Layer 6 of a small transformer language model trained on English Wikipedia (15 layers, counted from 0, width 128).
A neuron's activation on a vector x is SiLU(weights . x), where the dot is the dot product.
The model reads these tokens: "out " "of " "an " "original " "order " "for " "38 " "ships " "issued " "in " "April " "191" "8" ". " "She "

The vector x that enters this layer's MLP at each token. A number n stands for (n - 500) times 0.0088.
0 "out ": 557 511 438 277 562 334 504 608 512 617 425 551 660 390 519 661 495 603 578 488 691 361 361 292 516 425 407 480 422 888 569 448 655 539 170 529 438 507 595 636 595 574 575 391 510 316 648 497 225 390 561 659 306 392 290 403 448 644 485 290 577 524 478 598 556 587 365 463 482 562 294 464 486 639 793 441 428 503 553 433 617 614 357 369 562 226 340 448 461 598 530 533 583 455 672 633 516 457 507 551 536 428 478 427 749 563 280 305 456 471 633 516 504 459 582 488 488 513 441 562 573 531 662 390 380 533 542 443
1 "of ": 632 539 390 324 788 604 488 542 416 594 380 568 567 365 590 668 741 738 714 407 711 433 341 271 556 477 410 476 452 786 600 503 573 420 411 387 482 377 530 612 375 607 547 482 501 315 453 358 293 514 587 659 410 343 330 358 480 636 399 439 531 534 406 649 421 502 325 477 524 630 375 488 315 660 805 488 559 473 456 404 609 422 520 345 505 153 389 470 526 610 641 333 633 352 664 605 611 652 601 521 736 428 233 411 519 554 302 331 555 495 615 633 580 478 680 541 597 458 456 531 393 430 653 401 416 504 466 410
2 "an ": 642 543 419 347 755 508 439 543 458 446 394 533 595 376 527 651 586 807 741 356 684 534 510 424 423 396 519 540 552 801 694 513 601 487 361 378 389 468 487 556 618 575 595 495 446 388 565 351 394 506 616 668 435 391 408 372 444 671 352 399 543 518 467 597 369 538 392 481 561 545 285 532 327 543 712 500 554 447 385 389 497 484 422 449 664 39 618 384 586 568 410 546 531 370 602 637 427 585 583 531 635 392 251 539 572 660 220 377 641 494 531 674 575 310 577 449 638 452 321 650 492 505 601 330 258 495 626 499
3 "original ": 481 475 390 441 724 488 482 582 450 541 463 541 568 372 415 588 600 712 673 396 657 506 371 370 510 281 495 475 582 887 646 479 511 403 442 278 524 389 547 474 430 662 630 450 390 297 577 312 395 653 516 543 409 303 491 368 496 597 311 428 563 578 540 609 456 693 387 397 621 583 287 623 375 684 594 430 567 497 471 440 530 420 426 406 567 23 453 437 571 646 708 452 564 454 643 627 429 617 449 470 565 432 420 458 608 533 348 323 538 582 603 651 545 439 619 589 547 468 429 513 496 486 606 337 473 492 562 436
4 "order ": 518 687 316 358 707 485 546 764 395 553 356 531 574 271 463 602 580 679 643 508 685 323 387 421 456 474 502 470 546 873 589 576 560 446 370 459 521 489 563 557 516 718 583 480 434 181 531 292 335 504 522 533 367 413 485 330 489 541 403 367 678 543 522 581 473 606 295 372 554 505 363 635 329 658 535 499 571 497 446 355 568 555 444 483 573 122 444 290 559 521 657 351 422 332 595 558 382 702 438 511 646 421 579 437 647 573 280 379 398 490 648 566 465 444 664 529 567 496 508 520 460 606 673 307 486 570 515 437
5 "for ": 567 511 399 358 681 574 425 642 429 556 181 509 621 334 528 637 621 662 744 441 803 481 385 300 496 534 411 492 541 857 564 396 540 428 389 485 560 618 511 507 576 638 567 435 466 314 675 332 385 565 555 656 557 324 261 296 578 615 493 509 461 568 445 573 483 626 274 434 558 578 421 567 307 670 589 414 636 421 553 484 554 375 372 321 563 182 504 400 503 473 571 321 505 425 560 610 522 618 466 627 615 395 414 412 610 521 285 380 550 457 655 583 494 503 626 483 565 514 495 442 449 334 714 329 408 459 596 489
6 "38 ": 612 585 480 482 711 569 441 609 423 591 343 452 648 258 483 621 588 601 621 522 769 431 326 319 405 419 512 502 465 859 691 397 571 533 124 457 534 403 475 599 466 676 521 491 471 400 530 250 453 470 503 600 373 337 519 283 480 627 543 430 630 503 579 589 472 579 319 352 459 423 361 632 379 520 647 438 682 501 571 413 481 588 426 321 546 56 554 483 606 696 612 399 514 375 561 803 538 497 534 535 562 444 420 468 590 477 213 336 661 528 531 512 466 613 667 426 557 458 499 532 421 475 682 425 340 507 469 364
7 "ships ": 492 457 266 244 645 543 509 642 375 514 232 521 630 346 529 764 651 549 543 332 655 319 365 425 532 497 518 498 432 843 612 544 582 500 384 271 448 507 519 494 414 625 474 510 483 339 594 251 442 369 450 480 393 438 471 249 492 661 524 403 695 539 522 710 556 646 239 310 609 548 438 633 335 497 614 462 589 536 440 469 537 481 422 419 624 154 410 441 578 548 507 361 500 395 667 620 452 725 569 588 444 414 480 417 746 511 151 405 536 500 514 651 537 584 758 552 564 564 517 500 528 588 649 310 307 585 557 462
8 "issued ": 597 536 432 292 621 592 538 688 503 534 285 556 539 250 460 641 490 563 581 455 764 363 285 299 549 433 531 433 488 901 681 358 622 374 368 292 519 456 579 589 560 504 477 431 407 358 586 383 381 509 468 528 445 348 428 364 459 595 440 422 632 640 620 536 508 737 351 475 452 529 346 564 296 630 693 388 542 462 405 411 617 489 480 368 567 162 528 301 568 585 584 356 499 454 660 674 534 585 502 538 596 421 372 466 573 611 246 356 572 649 510 561 551 547 591 513 510 508 527 387 394 485 643 420 493 591 635 497
9 "in ": 560 476 438 314 592 550 493 561 498 733 275 486 618 242 543 616 793 617 598 462 616 471 382 190 553 457 490 522 432 843 518 444 573 357 358 441 465 537 484 599 341 500 511 403 590 344 575 405 447 501 515 651 371 383 336 124 434 743 413 458 475 547 480 558 451 589 294 468 582 561 354 514 333 695 690 566 604 436 430 466 632 445 510 419 570 208 587 477 526 709 537 286 587 421 614 682 585 533 481 553 639 442 321 408 585 582 271 397 524 678 588 676 457 522 687 537 464 512 395 493 375 358 633 394 445 539 490 408
10 "April ": 496 591 393 424 674 507 449 621 403 620 285 512 597 521 456 434 783 597 502 494 682 441 370 321 624 401 552 490 297 798 480 428 569 545 380 392 426 573 602 617 335 601 514 352 539 448 556 356 330 548 514 628 428 332 487 334 374 702 488 311 574 607 615 581 503 580 344 430 483 503 320 493 314 573 765 445 621 568 455 384 548 523 481 449 722 57 608 374 483 625 590 310 598 348 599 760 521 562 547 582 573 420 593 559 681 419 400 248 530 689 588 615 543 459 591 380 403 477 453 547 395 449 572 297 329 510 563 358
11 "191": 675 533 467 431 716 528 448 735 411 458 346 523 598 297 357 600 740 683 540 320 762 381 347 316 499 544 502 489 404 737 579 522 690 595 312 454 496 510 755 564 395 613 606 367 534 434 594 286 267 635 391 575 476 607 525 219 405 684 522 380 551 651 554 578 529 547 342 443 601 515 424 503 315 597 759 436 562 551 479 334 551 471 579 269 677 129 607 446 469 567 494 324 449 382 432 658 418 707 517 622 607 566 403 522 755 402 374 238 490 514 579 489 600 489 539 461 395 504 495 510 360 330 555 420 273 517 535 353
12 "8": 601 586 388 317 782 495 478 703 464 492 151 530 601 324 322 674 876 731 442 458 737 438 315 296 537 368 616 503 462 692 515 463 513 586 221 416 434 429 595 523 330 705 661 464 566 340 508 376 415 658 526 487 430 408 549 285 481 587 364 383 527 599 601 642 553 663 295 336 514 464 372 542 369 621 693 435 501 533 468 325 557 376 503 338 611 184 515 349 547 535 522 322 669 347 695 716 440 595 444 504 587 525 399 527 754 461 357 380 515 567 582 548 564 385 677 446 378 536 422 549 467 400 690 402 370 549 665 479
13 ". ": 632 483 377 389 507 458 479 634 468 525 354 530 631 371 527 658 728 573 599 474 727 349 393 432 560 314 353 493 489 801 482 446 592 516 228 481 578 537 661 507 537 555 515 463 406 311 555 412 362 534 555 546 422 439 156 263 365 612 364 443 585 588 543 572 553 636 381 413 475 474 317 666 391 591 713 480 600 537 602 364 480 611 342 441 655 239 449 457 529 598 548 485 577 515 830 782 471 592 405 615 502 482 399 485 648 559 335 277 496 445 542 613 520 448 636 503 426 477 405 462 482 345 683 410 358 501 654 508
14 "She ": 613 457 436 274 534 474 496 652 487 428 307 494 655 457 469 632 676 652 558 476 700 328 469 242 609 456 409 546 411 779 569 374 644 568 321 294 436 477 539 508 348 632 417 470 543 298 576 325 225 483 578 616 384 483 455 307 552 575 467 418 766 403 530 727 480 482 389 405 706 497 239 629 406 524 643 341 758 433 628 493 630 547 497 623 608 186 425 488 597 600 528 322 545 500 642 726 351 584 474 594 504 324 471 601 603 620 374 381 510 495 592 619 302 533 643 480 498 500 385 409 481 323 711 523 266 496 597 399

Each question shows the input weights of one neuron of the MLP. A number n stands for (n - 500) times 0.0031.

n392: 395 335 563 490 500 463 444 569 480 445 492 528 500 604 389 498 445 436 534 496 494 474 341 439 498 545 447 442 509 568 469 613 500 515 400 556 302 411 561 548 570 444 552 475 610 509 656 542 482 518 558 578 537 550 424 511 487 556 534 509 379 476 373 427 547 584 559 659 454 446 634 548 584 549 569 511 498 558 549 485 468 484 461 543 540 401 518 539 561 525 526 624 528 511 493 374 464 546 404 444 504 544 522 513 512 524 526 623 577 458 364 383 597 581 555 383 309 516 531 447 538 548 445 595 626 346 459 470
It fires most on token 0 "out "

n151: 602 525 491 641 542 456 528 512 479 576 510 551 441 609 540 510 371 474 418 557 533 479 394 454 527 578 524 487 453 533 431 568 448 614 530 502 500 390 413 669 507 647 517 549 423 541 484 552 536 515 406 515 380 496 471 590 500 494 530 449 516 455 506 589 446 486 498 629 468 428 526 522 553 453 504 413 555 472 590 550 440 474 562 455 430 368 623 431 584 368 510 470 426 498 542 325 502 538 462 596 536 649 427 551 603 449 568 463 447 513 522 544 355 453 619 334 506 522 440 420 597 517 458 470 551 523 538 572
On which token does it fire most, and how strongly? 4 "order ", at about 0.48

n344: 572 540 493 506 494 528 420 595 356 595 518 252 460 487 450 444 359 424 454 476 515 604 642 601 606 484 392 577 376 494 575 498 618 577 345 519 660 432 428 552 520 482 620 442 461 447 606 429 474 626 383 412 510 540 413 537 641 472 509 524 480 490 394 471 531 587 453 514 414 565 517 408 508 557 583 507 327 399 647 565 526 414 448 575 588 583 371 558 451 434 560 576 542 427 443 398 500 378 488 431 401 521 555 493 461 486 554 440 476 562 411 537 556 485 568 544 554 529 495 536 637 500 611 476 418 570 385 549
It fires most on token 0 "out "

n328: 583 486 452 446 489 482 477 476 582 496 514 531 502 504 504 432 534 407 512 467 437 480 520 509 520 518 513 389 477 564 431 614 402 510 635 569 430 402 360 410 479 587 533 401 544 328 418 592 481 459 558 504 530 475 396 418 477 575 508 521 585 554 544 531 536 488 553 549 547 439 678 463 589 488 582 528 467 578 452 486 540 402 674 515 541 514 588 515 633 519 488 477 520 626 545 470 586 576 605 411 447 488 441 350 515 468 381 554 446 380 418 480 460 428 378 511 518 566 492 569 418 492 599 541 573 533 577 516
On which three tokens does it fire most, strongest first? 1 "of ", 9 "in ", 7 "ships "

n195: 446 489 594 408 538 534 451 462 496 598 463 440 514 543 561 641 430 543 367 388 526 549 523 547 604 622 556 468 474 641 489 481 556 515 601 521 462 504 440 561 466 447 453 564 456 428 460 640 550 506 584 511 511 635 401 545 474 623 622 379 631 509 487 476 509 480 512 566 434 509 547 564 478 464 409 434 597 390 531 453 426 561 643 454 366 599 412 466 519 456 392 496 650 508 543 409 463 491 546 454 463 422 561 509 388 525 464 411 389 520 430 376 398 637 536 475 616 451 490 479 413 489 522 447 532 601 479 413
On which token does it fire most, and how strongly? 14 "She ", at about 0.33

n149: 576 485 438 430 439 457 476 426 483 537 404 466 615 506 554 411 438 420 441 550 702 443 442 459 496 337 486 486 485 472 458 488 448 434 385 489 470 517 550 581 470 474 427 584 511 463 571 565 456 465 494 502 603 558 520 532 597 402 454 520 435 550 508 496 568 391 535 652 469 585 340 521 543 630 416 536 457 403 606 529 653 502 532 506 426 457 579 530 556 518 466 440 502 536 448 444 515 592 482 476 436 524 669 623 531 586 552 542 350 485 321 489 464 523 380 448 379 545 432 486 630 476 580 596 565 540 504 528
It fires most on token 14 "She "

n360: 572 543 609 477 442 548 387 373 496 494 458 389 524 523 591 544 461 549 563 506 477 650 316 560 543 549 480 485 420 478 496 454 586 370 413 373 457 465 516 474 542 569 460 436 370 628 447 550 559 475 482 477 573 502 606 541 544 424 538 411 512 456 402 549 504 520 626 616 472 478 526 456 464 534 424 517 423 410 609 538 556 498 504 512 454 444 482 365 579 383 535 568 475 490 515 428 581 527 592 483 538 494 509 617 487 502 433 422 513 574 436 368 422 491 552 393 473 496 638 552 492 550 527 449 579 617 604 572
On which token does it fire most, and how strongly? 8 "issued ", at about 0.86

n421: 459 502 495 563 420 583 546 489 511 593 462 450 335 533 575 456 611 534 482 511 397 339 518 586 480 469 563 441 439 554 415 539 399 576 512 449 632 549 509 477 518 460 563 445 475 415 553 473 630 425 548 398 612 469 544 489 424 380 420 424 457 434 544 523 530 690 442 482 582 447 570 457 588 487 531 491 561 592 537 538 445 541 486 446 478 536 531 593 507 471 425 466 443 432 688 580 475 496 555 432 511 502 429 450 594 500 610 575 405 452 502 553 385 574 592 418 401 526 541 485 459 705 392 530 629 379 690 387
On which token does it fire most, and how strongly? 7 "ships ", at about 0.35

n178: 441 587 559 507 596 500 465 524 534 518 464 519 607 632 500 356 506 591 588 406 622 494 536 521 514 461 538 538 302 404 473 506 442 583 514 445 494 421 510 481 471 451 634 547 613 473 506 529 376 415 523 520 456 470 569 476 464 504 425 486 450 551 527 512 617 464 561 619 540 305 465 439 450 541 486 654 506 490 588 502 445 508 504 580 548 562 544 545 490 399 469 527 484 545 404 504 508 566 447 463 454 407 392 539 545 477 567 486 300 447 452 484 468 515 518 579 484 490 565 494 442 544 442 602 534 453 548 421
On which two tokens does it fire most, strongest first? 11 "191", 10 "April "

n424: 504 434 470 542 467 496 545 492 571 424 546 402 598 607 347 506 556 563 502 500 545 490 583 449 514 459 565 571 471 572 598 420 524 568 498 500 533 374 498 369 556 451 494 523 457 479 431 614 403 569 449 500 562 450 442 552 496 471 602 528 522 453 463 447 438 508 482 527 422 591 468 554 516 492 561 488 459 519 500 496 412 336 692 446 524 650 631 439 442 527 408 609 602 514 452 542 585 402 579 589 476 361 372 549 383 514 421 365 502 555 472 436 519 566 558 450 460 396 562 420 385 437 523 530 490 466 525 625
On which three tokens does it fire most, strongest first? 8 "issued ", 2 "an ", 1 "of "

n114: 465 571 571 547 488 357 558 457 537 467 516 493 441 506 577 482 496 473 568 522 451 504 509 532 315 474 538 585 544 614 626 454 515 464 598 573 509 575 419 493 494 373 398 593 462 489 464 419 443 550 616 588 461 392 523 446 546 474 535 524 410 460 430 467 402 558 560 498 523 551 352 539 545 489 356 474 372 431 434 465 590 507 589 397 606 413 466 624 357 453 453 585 545 460 391 450 571 299 502 507 396 581 465 469 468 534 580 540 561 526 457 610 472 610 481 654 459 482 504 600 419 530 526 422 573 582 418 464
It fires most on token 2 "an "

n156: 543 551 482 486 533 538 493 593 491 439 509 430 434 562 477 500 473 528 687 432 506 584 491 492 436 622 655 648 432 495 578 433 528 605 530 587 493 453 353 559 650 451 453 479 454 475 526 430 484 455 441 491 455 731 412 679 579 540 470 511 395 454 604 507 445 481 522 534 452 442 530 560 586 526 579 487 540 465 350 457 396 489 526 523 502 407 585 496 421 468 391 478 560 425 596 599 608 504 486 381 504 495 576 440 465 447 633 564 482 406 521 426 560 471 646 519 410 502 524 329 548 468 385 377 600 486 496 436
It fires most on token 2 "an "

n381: 565 428 493 459 516 443 535 441 496 494 547 461 542 547 534 530 504 498 496 506 428 433 485 543 523 517 491 586 640 406 583 453 518 595 521 648 596 371 594 451 530 401 368 426 493 361 515 514 409 597 566 515 425 549 520 479 602 546 572 374 545 491 546 595 563 492 494 441 422 612 478 639 574 583 475 414 468 493 461 468 540 548 577 536 418 429 462 528 402 398 494 522 506 564 680 486 568 434 554 535 416 496 502 639 349 467 488 619 470 522 397 337 458 414 532 584 408 540 610 424 612 479 421 510 468 474 481 388
On which three tokens does it fire most, strongest first? 14 "She ", 0 "out ", 13 ". "

n256: 542 424 451 430 482 548 554 511 476 555 567 402 569 448 653 415 437 396 451 522 533 593 415 498 522 429 424 546 496 542 547 513 494 530 461 517 535 469 399 339 468 458 452 543 444 509 464 607 417 473 485 587 560 417 383 550 555 396 508 567 695 607 397 335 354 439 471 454 458 575 539 544 494 408 539 598 421 421 540 458 528 460 537 361 477 509 530 547 664 630 554 481 517 498 452 534 603 603 543 449 469 607 594 567 500 427 589 412 389 373 528 567 437 644 533 491 441 475 412 466 560 421 427 490 589 458 504 624
It fires most on token 13 ". "

n70: 473 487 475 485 444 366 523 588 526 444 481 518 383 534 494 423 457 578 403 437 486 445 446 575 366 513 549 508 451 627 380 530 448 476 478 413 441 544 509 553 439 386 526 468 542 540 524 433 523 521 495 566 585 515 448 372 472 487 658 464 397 532 599 441 572 475 512 481 475 452 440 536 555 449 480 614 530 431 412 533 509 570 390 477 536 481 412 428 532 455 505 470 454 489 603 502 586 507 538 528 537 477 538 489 539 533 595 569 400 566 473 454 597 524 608 473 474 508 461 571 599 571 459 516 532 555 513 368
On which token does it fire most, and how strongly? 10 "April ", at about 2.5

n63: 322 498 551 477 482 591 490 443 548 496 572 533 425 567 479 427 471 557 513 390 571 534 479 552 530 542 433 389 494 662 530 502 349 423 488 442 492 479 386 443 562 582 566 478 458 474 509 525 561 586 511 482 508 431 489 473 506 469 472 478 425 561 519 484 456 485 546 535 465 430 472 563 397 391 436 506 434 502 542 505 546 461 584 615 476 572 565 451 458 603 591 522 471 558 494 502 407 631 520 423 507 488 488 545 435 447 505 578 426 522 596 423 561 508 402 504 481 681 472 496 436 331 539 493 374 516 525 563
It fires most on token 3 "original "

n76: 504 473 532 398 420 576 463 404 455 562 530 590 482 599 491 611 573 526 417 506 538 558 477 351 562 562 633 433 607 411 539 502 537 492 534 412 373 481 592 527 575 414 521 463 548 530 444 533 567 381 516 539 363 483 581 561 593 419 441 491 398 463 502 472 654 536 373 367 435 455 410 449 555 521 515 663 540 416 604 608 615 481 480 451 443 530 478 592 392 439 477 502 500 589 538 496 539 485 593 564 437 419 634 395 471 409 478 485 547 472 400 548 577 509 529 524 517 575 441 478 430 509 506 434 566 550 546 412
On which two tokens does it fire most, strongest first? 7 "ships ", 0 "out "

n440: 370 541 502 520 549 476 428 603 449 387 401 391 693 560 309 482 466 509 464 449 555 481 517 521 419 500 533 536 581 465 421 623 509 478 586 532 493 413 507 406 630 450 408 517 408 530 590 527 515 659 354 461 361 459 497 543 405 488 479 475 530 490 424 517 448 447 463 616 467 516 395 465 513 625 460 428 345 416 540 404 534 379 338 489 598 639 551 502 551 520 543 602 488 533 323 491 386 411 557 473 558 439 540 416 577 528 617 341 453 527 505 423 605 649 621 624 604 432 598 633 671 544 517 569 454 572 527 541
On which three tokens does it fire most, strongest first? 3 "original ", 4 "order ", 0 "out "

n386: 522 475 393 489 460 458 622 531 577 405 508 500 620 508 481 529 553 456 443 590 486 492 469 556 527 504 546 493 532 435 353 446 504 541 472 504 609 570 436 574 464 541 313 331 464 468 494 634 445 634 526 401 557 533 476 452 579 525 482 526 502 464 666 432 536 478 522 432 548 438 399 462 395 496 478 525 524 453 519 482 444 377 630 667 486 519 546 412 477 506 397 526 465 518 478 548 472 394 398 502 480 568 455 634 593 553 585 418 523 506 520 628 471 564 531 446 423 507 576 382 504 454 420 597 526 540 554 630
It fires most on token 14 "She "

n171: 530 435 629 453 581 576 461 564 466 571 389 558 420 426 398 421 506 468 414 516 492 555 491 500 511 604 429 457 407 611 371 593 498 400 500 550 540 531 459 604 451 498 446 567 623 449 526 492 594 570 518 587 493 651 401 480 563 395 461 447 363 601 411 463 442 517 526 491 444 529 542 448 580 544 571 397 521 470 622 470 553 567 579 559 491 466 505 653 516 344 522 483 389 373 507 489 553 410 518 399 498 646 465 583 484 610 546 617 555 367 339 507 455 476 435 705 547 399 498 550 593 457 523 628 430 509 518 400
On which token does it fire most, and how strongly? 9 "in ", at about 0.19

n97: 455 463 591 482 653 574 452 407 465 535 557 630 477 520 655 521 560 472 731 540 393 334 468 574 490 558 591 537 590 399 467 683 510 510 549 507 529 433 474 529 567 444 495 533 487 523 401 514 341 490 512 570 637 319 348 423 609 319 514 571 627 616 344 505 393 483 514 446 476 354 374 521 494 599 444 620 549 503 452 472 490 358 516 488 514 500 450 442 619 367 598 649 424 437 464 564 426 517 627 525 533 450 444 460 471 498 603 648 530 616 477 559 556 571 441 585 460 503 464 624 537 632 485 535 453 419 483 395
On which token does it fire most, and how strongly? 1 "of ", at about 2.9

n223: 574 529 479 479 519 552 565 426 521 394 468 442 450 627 491 508 538 465 415 518 555 516 511 494 549 571 431 418 528 652 407 578 441 592 506 572 455 538 577 474 616 427 473 451 537 449 456 492 512 592 473 599 594 484 500 416 498 363 579 495 487 484 386 579 463 515 402 326 364 444 422 472 456 533 511 486 395 491 568 440 462 472 481 625 572 438 376 526 559 474 650 646 303 575 367 683 581 423 481 518 487 449 467 551 469 393 563 516 452 318 519 534 466 517 448 585 295 507 570 472 502 443 466 569 509 498 629 648
On which three tokens does it fire most, strongest first? 13 ". ", 5 "for ", 14 "She "

n14: 541 449 506 587 457 535 439 488 426 556 481 509 564 566 359 460 643 539 344 430 517 413 486 629 484 486 464 461 490 512 441 510 488 500 515 498 568 518 508 616 461 401 451 460 502 630 510 515 488 490 468 434 522 496 668 571 615 445 579 375 441 685 472 598 393 453 422 461 535 518 407 478 468 544 518 409 579 538 475 533 553 548 480 508 567 412 472 533 527 368 488 639 401 482 519 602 418 518 651 500 500 546 523 579 487 498 578 530 529 417 474 429 417 526 471 556 447 449 457 471 488 512 506 599 458 323 465 621
On which three tokens does it fire most, strongest first? 11 "191", 10 "April ", 14 "She "

n105: 510 664 490 454 432 416 590 446 672 624 529 402 425 523 434 487 494 488 512 527 435 381 437 500 498 512 384 580 430 314 596 614 573 573 480 453 442 488 585 566 527 550 478 523 502 548 614 639 481 519 488 512 480 535 438 449 420 631 441 554 482 531 542 579 483 520 543 449 461 476 574 524 496 420 448 589 438 389 563 523 472 464 515 613 600 387 522 485 422 548 530 533 579 558 541 524 565 586 536 406 510 407 483 396 528 532 530 546 430 467 494 474 553 637 618 406 547 468 488 492 514 455 453 442 467 446 683 561
It fires most on token 13 ". "

n466: 477 528 457 498 607 484 514 452 439 535 420 474 460 469 423 517 571 534 530 520 477 540 410 456 486 547 603 428 502 392 574 444 488 514 401 567 500 530 388 412 423 481 500 585 349 492 571 426 578 648 569 606 481 613 400 542 625 446 543 506 508 539 528 488 463 385 496 512 529 552 658 573 591 578 494 568 492 683 337 511 452 514 575 449 415 480 587 614 562 441 476 483 460 592 424 515 601 544 473 383 433 520 473 447 511 502 485 601 504 461 430 434 393 496 498 473 593 456 500 517 425 551 575 449 536 496 564 410
On which token does it fire most, and how strongly? 6 "38 ", at about 0.63

n234: 550 514 439 481 415 566 532 519 471 596 493 508 582 509 574 327 380 498 426 521 380 390 542 655 442 472 423 590 526 457 575 643 441 385 551 525 523 418 530 423 591 576 526 566 442 454 509 543 568 474 486 558 555 417 415 521 502 580 413 561 525 351 421 582 522 421 464 538 509 551 419 464 624 516 305 460 520 476 374 534 446 636 535 460 589 448 510 547 581 471 603 552 353 449 460 527 493 472 628 252 539 522 539 604 444 625 445 398 543 562 635 549 568 591 509 507 448 512 675 414 519 335 531 365 560 452 533 502
On which token does it fire most, and how strongly? 4 "order ", at about 0.66

n116: 514 334 597 389 412 589 515 371 625 560 391 509 664 527 534 492 541 450 541 612 532 456 475 515 515 523 416 462 534 528 554 390 478 498 583 560 546 365 421 527 458 410 451 480 474 567 519 597 506 483 490 603 540 544 309 481 413 456 531 481 539 567 396 380 537 462 601 466 351 403 555 567 421 492 498 429 514 444 537 604 579 472 511 555 449 557 596 510 470 502 402 322 388 438 549 396 446 492 519 513 624 457 519 543 510 485 433 517 479 515 567 483 544 484 538 549 534 515 536 500 491 381 555 594 590 614 437 561
It fires most on token 9 "in "

n143: 464 495 713 481 371 590 454 432 481 586 532 412 470 617 462 500 458 570 523 716 513 505 484 452 558 335 470 482 483 616 459 464 541 397 487 483 498 371 516 525 457 637 526 553 393 449 373 368 587 581 468 387 525 561 558 568 576 526 591 607 415 495 363 493 556 556 464 439 534 467 610 464 609 512 505 462 426 546 434 527 413 505 513 591 500 395 435 462 722 540 542 450 425 435 478 457 522 396 493 478 350 599 534 488 457 493 467 449 490 341 480 542 481 344 465 460 505 547 566 436 538 493 609 774 520 440 500 437
On which two tokens does it fire most, strongest first? 6 "38 ", 3 "original "

n215: 520 567 567 541 490 549 402 473 472 521 425 407 569 508 386 447 500 409 450 462 476 502 523 528 538 598 460 468 515 444 476 445 420 525 515 451 630 473 520 364 651 522 354 539 371 550 396 568 528 479 574 494 570 421 532 439 377 519 537 600 506 582 561 647 409 567 539 542 623 466 456 368 413 601 442 435 452 502 489 558 366 541 484 359 506 459 534 472 598 422 485 547 469 514 482 586 465 417 444 450 642 407 502 377 496 327 537 506 534 513 592 591 532 502 504 507 449 484 522 600 631 556 583 538 514 613 504 563
It fires most on token 5 "for "

n38: 536 493 439 355 488 567 381 509 391 574 578 436 570 457 538 523 554 441 613 482 429 432 403 609 461 277 660 594 522 319 345 517 521 524 508 445 380 410 363 447 560 534 595 607 486 505 520 496 396 509 530 466 644 567 562 542 589 397 532 495 530 525 642 468 509 625 339 560 549 464 511 404 560 437 548 597 485 539 498 483 575 545 401 471 474 500 486 496 536 365 496 519 511 571 563 521 573 622 414 430 534 525 502 545 577 548 580 583 379 606 414 471 619 526 458 530 542 507 438 498 511 545 413 529 485 473 462 441
It fires most on token 12 "8"

n4: 471 439 481 521 502 615 532 584 597 545 469 651 678 571 479 583 425 522 403 462 400 553 512 461 426 597 411 565 665 503 459 468 595 544 540 502 602 545 495 574 627 571 540 529 638 493 429 392 493 550 461 462 563 571 404 575 403 488 498 500 580 462 595 447 539 316 380 488 443 497 534 566 428 486 512 353 558 575 449 393 423 551 513 533 509 618 468 327 413 513 395 608 463 548 441 495 486 533 476 375 687 392 488 457 455 301 568 576 450 517 495 465 505 625 547 616 382 404 495 439 436 367 455 507 500 474 364 472
It fires most on token 11 "191"

n270: 463 388 663 587 518 621 408 412 526 564 443 505 520 492 384 416 484 500 521 574 428 561 485 422 573 552 458 552 588 510 565 449 565 399 492 433 431 496 615 531 535 480 396 524 513 489 367 512 465 470 382 438 509 411 549 538 523 425 553 515 621 690 496 623 583 375 376 515 480 450 551 634 592 541 610 496 486 522 398 653 418 602 423 508 435 428 433 588 500 520 448 585 450 421 429 457 528 441 439 571 512 483 409 526 463 375 520 490 605 418 433 513 565 541 420 531 534 544 455 571 481 494 479 488 454 530 420 563
On which token does it fire most, and how strongly? 6 "38 ", at about 1

n465: 498 448 489 490 428 414 400 491 451 602 523 516 478 526 562 617 483 528 405 534 470 537 433 588 460 564 381 462 517 411 613 545 455 439 598 477 447 517 398 625 553 518 498 431 414 536 529 462 553 633 520 426 502 573 474 478 489 493 502 527 569 521 504 466 588 502 546 444 466 492 467 455 554 460 465 493 591 521 487 406 522 411 494 490 437 414 380 514 615 512 553 523 408 533 471 496 384 539 500 468 582 547 485 563 624 526 457 540 615 594 392 546 509 599 530 562 466 484 495 484 541 416 579 452 535 610 645 472
On which three tokens does it fire most, strongest first? 7 "ships ", 3 "original ", 8 "issued "

n503: 585 463 567 610 464 379 610 443 663 477 458 522 520 383 481 416 585 372 507 467 504 468 576 579 502 475 466 564 488 575 574 475 554 456 469 467 594 532 493 595 546 445 461 545 414 557 382 636 635 463 480 446 574 514 618 481 551 372 679 498 435 443 537 566 557 462 518 495 475 510 437 647 460 391 292 564 524 550 417 608 479 488 480 335 449 332 463 458 400 513 615 418 507 541 512 422 552 359 626 552 469 552 481 502 373 445 565 523 678 585 517 440 406 589 535 529 444 485 496 438 608 442 579 474 393 472 539 426
It fires most on token 6 "38 "

n358: 525 449 485 578 411 373 454 483 580 478 568 426 423 563 504 530 456 387 654 437 415 506 532 532 462 432 615 539 411 482 571 566 461 468 410 525 549 487 483 520 571 498 504 350 542 610 523 405 561 467 479 474 390 509 313 558 435 506 552 456 529 382 487 539 493 638 580 434 508 569 373 500 517 519 418 472 512 526 509 598 664 379 420 568 578 580 525 526 392 348 585 521 458 452 448 562 538 386 449 625 459 517 515 561 498 591 464 456 480 496 554 564 568 411 594 473 455 561 378 618 533 474 567 637 528 529 442 626
On which two tokens does it fire most, strongest first? 0 "out ", 13 ". "

n60: 545 492 539 552 490 704 579 548 532 403 439 459 355 506 464 498 500 548 554 485 512 473 521 539 483 506 529 446 498 622 359 512 431 475 568 517 502 342 484 493 504 564 356 533 511 409 369 424 541 453 498 453 464 511 502 547 481 500 494 478 346 563 385 729 476 516 520 511 561 464 544 526 570 519 448 475 618 393 391 617 504 489 486 502 518 532 630 378 542 504 473 443 494 457 540 524 448 417 515 416 447 560 704 379 498 519 471 479 515 478 469 502 523 362 566 540 589 504 567 626 504 440 459 514 632 472 570 345
On which three tokens does it fire most, strongest first? 4 "order ", 3 "original ", 7 "ships "

n45: 449 445 575 414 468 415 600 443 456 668 553 436 393 492 533 547 360 524 611 581 372 568 564 476 525 473 517 539 458 638 656 485 569 516 519 488 461 427 680 389 516 487 629 427 398 439 376 549 552 509 603 437 593 505 433 511 359 363 676 486 516 509 525 460 540 524 434 564 484 502 481 445 432 460 432 514 561 434 585 629 525 479 446 412 520 607 350 541 470 439 600 549 493 644 461 629 519 355 604 446 502 362 413 509 513 459 564 428 449 551 709 507 459 451 597 394 560 471 454 471 542 470 500 441 570 448 518 555
On which three tokens does it fire most, strongest first? 0 "out ", 3 "original ", 5 "for "